Layer 12 of a small transformer language model trained on English Wikipedia (15 layers, counted from 0, width 128).
A neuron adds its activation times its output weights to the MLP's output. To switch it off is to set its activation to zero at one token and run the rest of the model.

Output weights of the MLP neurons that the questions are about. A number n stands for (n - 128) times 0.008.
n2: 149, 133, 118, 145, 120, 103, 115, 118, 170, 151, 107, 126, 129, 186, 117, 99, 61, 186, 113, 136, 115, 115, 91, 167, 168, 179, 172, 158, 120, 97, 68, 176, 135, 128, 161, 116, 180, 168, 116, 147, 104, 150, 121, 115, 140, 115, 164, 145, 134, 133, 97, 124, 92, 102, 143, 80, 94, 145, 125, 132, 130, 116, 130, 145, 60, 95, 157, 127, 174, 145, 187, 117, 160, 150, 133, 129, 131, 98, 112, 148, 58, 116, 109, 57, 113, 119, 134, 151, 130, 142, 97, 144, 149, 118, 103, 198, 160, 189, 178, 143, 103, 129, 169, 91, 153, 125, 95, 166, 128, 104, 131, 121, 101, 142, 110, 160, 106, 91, 147, 118, 124, 85, 139, 111, 153, 127, 71, 95
n101: 163, 94, 113, 155, 178, 169, 120, 109, 129, 129, 102, 35, 106, 152, 105, 86, 95, 149, 107, 113, 106, 168, 173, 165, 120, 129, 133, 134, 172, 111, 161, 164, 153, 113, 106, 197, 165, 137, 165, 178, 92, 139, 127, 135, 80, 129, 98, 125, 135, 146, 117, 100, 104, 117, 119, 122, 113, 113, 125, 134, 95, 109, 103, 137, 111, 165, 140, 144, 135, 167, 76, 144, 138, 141, 151, 116, 160, 153, 124, 110, 134, 153, 76, 141, 140, 164, 125, 127, 71, 140, 97, 172, 124, 98, 84, 128, 97, 104, 122, 138, 115, 163, 124, 148, 91, 168, 109, 98, 110, 141, 138, 95, 53, 50, 155, 140, 146, 72, 153, 74, 120, 136, 123, 181, 115, 81, 77, 169
n139: 172, 173, 135, 143, 183, 172, 146, 127, 105, 141, 130, 163, 108, 116, 146, 147, 100, 149, 137, 99, 71, 145, 136, 123, 122, 140, 163, 122, 96, 126, 133, 122, 141, 147, 153, 95, 174, 127, 131, 134, 78, 126, 114, 82, 130, 125, 160, 147, 143, 117, 108, 85, 50, 112, 130, 93, 130, 105, 112, 125, 152, 115, 178, 144, 132, 132, 127, 128, 82, 91, 116, 113, 146, 181, 90, 138, 127, 157, 104, 106, 105, 106, 103, 112, 130, 98, 87, 176, 136, 124, 106, 81, 151, 151, 163, 185, 113, 159, 117, 154, 156, 140, 112, 125, 135, 77, 196, 148, 139, 103, 136, 131, 144, 133, 166, 137, 115, 151, 119, 100, 155, 133, 142, 129, 110, 166, 143, 138
n163: 110, 130, 153, 154, 163, 135, 135, 139, 113, 102, 76, 126, 122, 186, 119, 164, 131, 112, 154, 153, 175, 108, 132, 153, 168, 162, 130, 148, 107, 116, 114, 104, 112, 149, 110, 118, 144, 141, 111, 85, 96, 136, 157, 63, 98, 113, 112, 111, 52, 179, 142, 108, 160, 182, 166, 159, 84, 143, 159, 145, 171, 114, 158, 114, 113, 173, 102, 134, 134, 123, 103, 107, 170, 141, 107, 154, 182, 119, 157, 181, 134, 122, 64, 82, 159, 120, 65, 179, 139, 90, 92, 98, 130, 143, 157, 89, 192, 83, 161, 158, 113, 118, 91, 83, 181, 184, 140, 156, 129, 123, 154, 111, 98, 147, 121, 103, 98, 61, 81, 74, 66, 198, 121, 102, 111, 88, 176, 128
n210: 133, 121, 150, 117, 166, 138, 201, 163, 91, 137, 98, 113, 103, 150, 78, 118, 126, 194, 110, 94, 175, 169, 190, 77, 94, 116, 107, 173, 117, 83, 179, 126, 85, 108, 109, 155, 118, 143, 169, 103, 149, 130, 151, 146, 136, 161, 131, 118, 139, 145, 83, 118, 85, 104, 106, 125, 157, 165, 121, 152, 121, 147, 159, 139, 125, 112, 133, 107, 94, 146, 46, 72, 164, 146, 116, 107, 185, 100, 125, 157, 98, 126, 129, 161, 128, 97, 159, 126, 126, 118, 102, 79, 115, 109, 162, 120, 89, 106, 202, 152, 158, 145, 180, 91, 78, 76, 121, 120, 145, 152, 89, 174, 169, 87, 157, 114, 87, 129, 152, 127, 114, 132, 127, 128, 120, 130, 167, 149
n213: 87, 199, 131, 153, 134, 137, 170, 102, 99, 180, 124, 154, 133, 205, 93, 136, 86, 105, 33, 120, 93, 138, 156, 156, 91, 113, 168, 122, 142, 109, 139, 123, 122, 165, 185, 99, 172, 152, 168, 86, 86, 109, 99, 108, 83, 127, 107, 138, 144, 128, 106, 142, 93, 185, 130, 153, 129, 142, 137, 97, 152, 125, 129, 219, 123, 70, 116, 104, 145, 101, 30, 144, 163, 136, 147, 127, 164, 138, 82, 156, 194, 159, 58, 187, 102, 157, 139, 131, 153, 100, 123, 153, 121, 197, 123, 56, 161, 115, 108, 102, 113, 137, 128, 125, 131, 212, 155, 146, 172, 120, 110, 52, 111, 141, 157, 162, 163, 126, 178, 109, 80, 93, 162, 125, 111, 92, 105, 123
n271: 143, 154, 124, 116, 131, 127, 110, 138, 126, 139, 106, 160, 112, 99, 116, 169, 75, 115, 105, 75, 136, 109, 140, 126, 121, 136, 151, 132, 138, 108, 186, 153, 161, 73, 130, 168, 110, 154, 114, 111, 249, 97, 157, 194, 140, 157, 155, 164, 112, 123, 153, 135, 108, 193, 126, 142, 101, 94, 158, 147, 167, 85, 167, 124, 163, 182, 165, 137, 123, 93, 118, 107, 89, 159, 191, 103, 142, 124, 155, 123, 71, 103, 95, 138, 105, 93, 129, 112, 134, 126, 66, 125, 126, 140, 111, 160, 122, 105, 144, 98, 124, 100, 107, 72, 198, 139, 102, 121, 171, 124, 133, 102, 122, 140, 106, 133, 104, 111, 119, 140, 81, 143, 143, 134, 89, 166, 172, 161
n288: 78, 122, 144, 85, 185, 157, 164, 132, 146, 126, 139, 143, 109, 160, 139, 153, 147, 121, 132, 106, 135, 158, 89, 97, 174, 151, 138, 105, 163, 159, 155, 86, 136, 62, 158, 125, 182, 68, 189, 139, 147, 124, 90, 87, 154, 127, 141, 109, 161, 141, 144, 94, 127, 159, 116, 117, 140, 136, 131, 169, 132, 132, 108, 121, 143, 136, 171, 120, 145, 106, 99, 164, 129, 138, 124, 141, 115, 107, 124, 104, 116, 124, 115, 114, 127, 87, 132, 187, 108, 119, 106, 149, 85, 140, 94, 103, 133, 137, 174, 156, 144, 85, 74, 136, 159, 167, 141, 104, 133, 153, 198, 175, 151, 169, 108, 122, 124, 151, 125, 177, 127, 106, 137, 145, 121, 122, 177, 177
n308: 138, 112, 123, 148, 111, 169, 149, 126, 149, 140, 162, 82, 156, 137, 91, 153, 123, 142, 143, 167, 162, 152, 132, 147, 114, 126, 95, 109, 118, 42, 112, 196, 118, 166, 147, 149, 190, 150, 143, 160, 132, 106, 40, 145, 154, 64, 125, 151, 102, 125, 100, 93, 124, 117, 131, 134, 90, 91, 164, 136, 137, 136, 126, 49, 152, 139, 89, 98, 120, 142, 151, 125, 141, 117, 153, 97, 105, 133, 108, 64, 135, 110, 91, 160, 142, 96, 137, 127, 86, 159, 145, 167, 108, 173, 145, 120, 39, 143, 110, 62, 116, 96, 96, 153, 187, 132, 107, 126, 113, 126, 149, 134, 137, 128, 95, 179, 131, 163, 102, 194, 112, 207, 139, 133, 128, 200, 135, 222

Each question names a token from some text and the token that comes next. It shows the activations a of the neurons there, in the order above. A number n stands for (n - 128) times 0.15.

Then comes g, the gradient of the next token's log-probability with respect to the MLP's output, scaled to length 1. A neuron's effect is roughly proportional to its activation times (output weights . g). A number n stands for (n - 128) times 0.0029.

"ul", then " and"
a: 128, 123, 124, 128, 128, 123, 132, 127, 127
g: 139, 89, 151, 135, 129, 112, 156, 117, 93, 120, 112, 198, 114, 117, 169, 131, 134, 97, 127, 138, 122, 155, 89, 104, 142, 116, 87, 91, 95, 144, 65, 81, 161, 177, 126, 126, 106, 80, 99, 83, 103, 139, 166, 128, 153, 118, 91, 120, 37, 133, 116, 128, 108, 134, 137, 117, 137, 137, 79, 151, 127, 146, 138, 111, 91, 152, 86, 165, 130, 74, 103, 89, 116, 119, 177, 109, 171, 148, 189, 159, 119, 71, 145, 94, 175, 111, 155, 157, 164, 182, 119, 152, 135, 126, 140, 149, 204, 141, 87, 150, 100, 158, 154, 116, 150, 133, 59, 138, 189, 173, 96, 107, 124, 113, 147, 126, 84, 109, 140, 136, 97, 95, 154, 109, 110, 98, 110, 108
Which neuron, switched off, lowers the next token's probability most? n101

"a", then "í"
a: 129, 128, 123, 127, 127, 125, 132, 128, 129
g: 140, 162, 181, 97, 147, 129, 137, 122, 90, 114, 91, 148, 147, 94, 108, 141, 114, 87, 140, 120, 189, 141, 186, 127, 110, 160, 145, 100, 123, 140, 171, 87, 142, 92, 147, 122, 91, 194, 151, 82, 155, 121, 123, 119, 134, 138, 106, 146, 146, 115, 155, 140, 94, 138, 163, 95, 109, 131, 147, 130, 117, 165, 93, 166, 92, 112, 129, 120, 153, 141, 82, 167, 195, 208, 93, 181, 106, 177, 127, 146, 133, 170, 124, 109, 123, 136, 90, 65, 132, 130, 112, 109, 182, 125, 143, 93, 136, 165, 131, 136, 139, 97, 96, 191, 171, 188, 152, 131, 140, 105, 96, 131, 179, 67, 158, 171, 121, 114, 80, 116, 149, 152, 173, 162, 150, 159, 110, 155
Which neuron, switched off, raises the next token's probability most? n213

" of", then " "
a: 126, 127, 110, 128, 131, 130, 127, 129, 127
g: 99, 114, 167, 165, 143, 125, 116, 78, 105, 145, 116, 112, 141, 124, 59, 136, 130, 138, 129, 141, 97, 65, 184, 77, 162, 135, 103, 111, 127, 142, 156, 121, 108, 111, 125, 139, 131, 152, 152, 120, 148, 139, 90, 88, 107, 160, 130, 88, 84, 153, 148, 118, 188, 168, 132, 133, 135, 123, 98, 129, 135, 135, 111, 131, 67, 167, 161, 173, 132, 154, 65, 128, 111, 144, 169, 119, 108, 133, 154, 124, 177, 119, 153, 101, 130, 143, 162, 107, 143, 177, 92, 170, 147, 109, 148, 102, 82, 185, 102, 156, 201, 103, 99, 170, 140, 176, 128, 110, 87, 208, 185, 98, 129, 87, 187, 106, 143, 101, 138, 155, 127, 98, 126, 148, 145, 151, 119, 189
Which neuron, switched off, lowers the next token's probability most? n139

"ast", then " |"
a: 111, 127, 128, 126, 122, 128, 129, 132, 130
g: 144, 106, 123, 85, 110, 156, 102, 134, 126, 130, 122, 143, 88, 81, 148, 111, 117, 125, 121, 134, 146, 95, 158, 129, 179, 125, 170, 139, 106, 203, 70, 183, 221, 180, 156, 112, 140, 73, 70, 119, 113, 115, 144, 116, 179, 122, 110, 123, 106, 154, 79, 94, 130, 178, 145, 184, 160, 150, 117, 116, 129, 126, 122, 68, 124, 152, 58, 133, 150, 158, 121, 101, 129, 124, 108, 77, 225, 140, 110, 95, 134, 141, 132, 113, 107, 124, 115, 120, 95, 130, 124, 141, 112, 155, 116, 116, 117, 140, 87, 124, 101, 141, 112, 88, 148, 152, 96, 206, 164, 149, 143, 152, 139, 130, 128, 149, 121, 104, 99, 120, 126, 103, 143, 104, 131, 76, 98, 67
Which neuron, switched off, lowers the next token's probability most? n210

" to", then " comp"
a: 127, 125, 135, 129, 128, 130, 126, 125, 128
g: 127, 133, 100, 128, 116, 110, 97, 146, 166, 129, 159, 119, 96, 114, 130, 98, 112, 175, 117, 122, 138, 163, 149, 158, 106, 136, 135, 167, 99, 91, 118, 121, 130, 180, 145, 118, 135, 149, 94, 98, 99, 136, 123, 143, 138, 198, 155, 150, 76, 146, 144, 146, 112, 106, 63, 234, 143, 67, 152, 123, 85, 138, 112, 116, 159, 108, 134, 159, 155, 187, 190, 143, 192, 154, 121, 123, 134, 126, 109, 163, 99, 101, 88, 120, 92, 107, 89, 120, 200, 122, 92, 130, 148, 129, 209, 182, 149, 129, 114, 142, 91, 135, 179, 110, 166, 114, 91, 168, 136, 145, 123, 149, 135, 150, 91, 137, 72, 138, 116, 118, 97, 100, 110, 112, 163, 174, 118, 140
Which neuron, switched off, lowers the next token's probability most? n288

"et", then "ama"
a: 131, 130, 125, 128, 128, 126, 133, 128, 130
g: 91, 139, 109, 147, 138, 184, 92, 159, 154, 194, 75, 110, 73, 195, 110, 101, 121, 82, 146, 110, 91, 133, 110, 125, 109, 129, 120, 150, 179, 140, 172, 61, 136, 130, 158, 108, 87, 95, 105, 111, 144, 96, 132, 123, 173, 156, 145, 210, 126, 132, 127, 154, 130, 130, 81, 146, 145, 123, 162, 175, 96, 113, 151, 108, 133, 151, 127, 137, 124, 109, 157, 127, 142, 223, 91, 107, 127, 126, 144, 149, 106, 128, 100, 149, 94, 85, 147, 142, 102, 143, 156, 92, 100, 138, 98, 150, 147, 110, 156, 98, 138, 101, 122, 54, 92, 123, 96, 144, 155, 106, 102, 112, 97, 99, 113, 116, 145, 153, 139, 138, 206, 172, 124, 130, 99, 189, 99, 144
Which neuron, switched off, lowers the next token's probability most? n271

"e", then " ("
a: 130, 129, 127, 128, 128, 126, 132, 114, 128
g: 142, 123, 107, 117, 120, 81, 66, 154, 112, 83, 142, 171, 124, 136, 138, 154, 101, 131, 132, 138, 136, 137, 167, 177, 168, 136, 149, 160, 100, 191, 87, 105, 199, 108, 190, 90, 90, 114, 101, 111, 88, 88, 185, 118, 109, 123, 96, 128, 85, 159, 116, 82, 85, 204, 111, 174, 156, 128, 101, 122, 151, 130, 143, 154, 150, 100, 95, 113, 90, 145, 96, 117, 98, 161, 168, 89, 156, 160, 150, 109, 94, 95, 122, 119, 145, 156, 133, 101, 175, 151, 99, 113, 136, 151, 124, 137, 192, 143, 140, 148, 116, 145, 137, 103, 172, 140, 57, 138, 145, 165, 146, 134, 98, 109, 123, 139, 107, 81, 132, 99, 123, 84, 104, 84, 190, 159, 118, 113
Which two neurons, each switched off alone, lower its probability most, in order? n288, n271

" sec", then "ure"
a: 127, 125, 124, 130, 129, 151, 126, 130, 6
g: 140, 143, 112, 122, 183, 125, 126, 126, 210, 228, 174, 123, 128, 78, 123, 125, 136, 197, 97, 100, 62, 114, 160, 194, 107, 143, 142, 127, 160, 175, 121, 99, 111, 113, 123, 145, 100, 94, 123, 103, 121, 174, 159, 155, 131, 143, 125, 200, 84, 124, 91, 104, 106, 143, 147, 136, 162, 145, 163, 144, 106, 133, 151, 177, 149, 117, 183, 153, 177, 90, 120, 173, 127, 122, 136, 169, 111, 152, 145, 142, 80, 115, 115, 103, 98, 91, 123, 110, 143, 103, 96, 143, 142, 205, 145, 136, 141, 111, 122, 140, 89, 126, 113, 154, 105, 165, 70, 145, 118, 107, 154, 110, 98, 176, 134, 127, 150, 116, 116, 137, 151, 126, 140, 80, 146, 116, 159, 89
Which neuron, switched off, lowers the next token's probability most? n308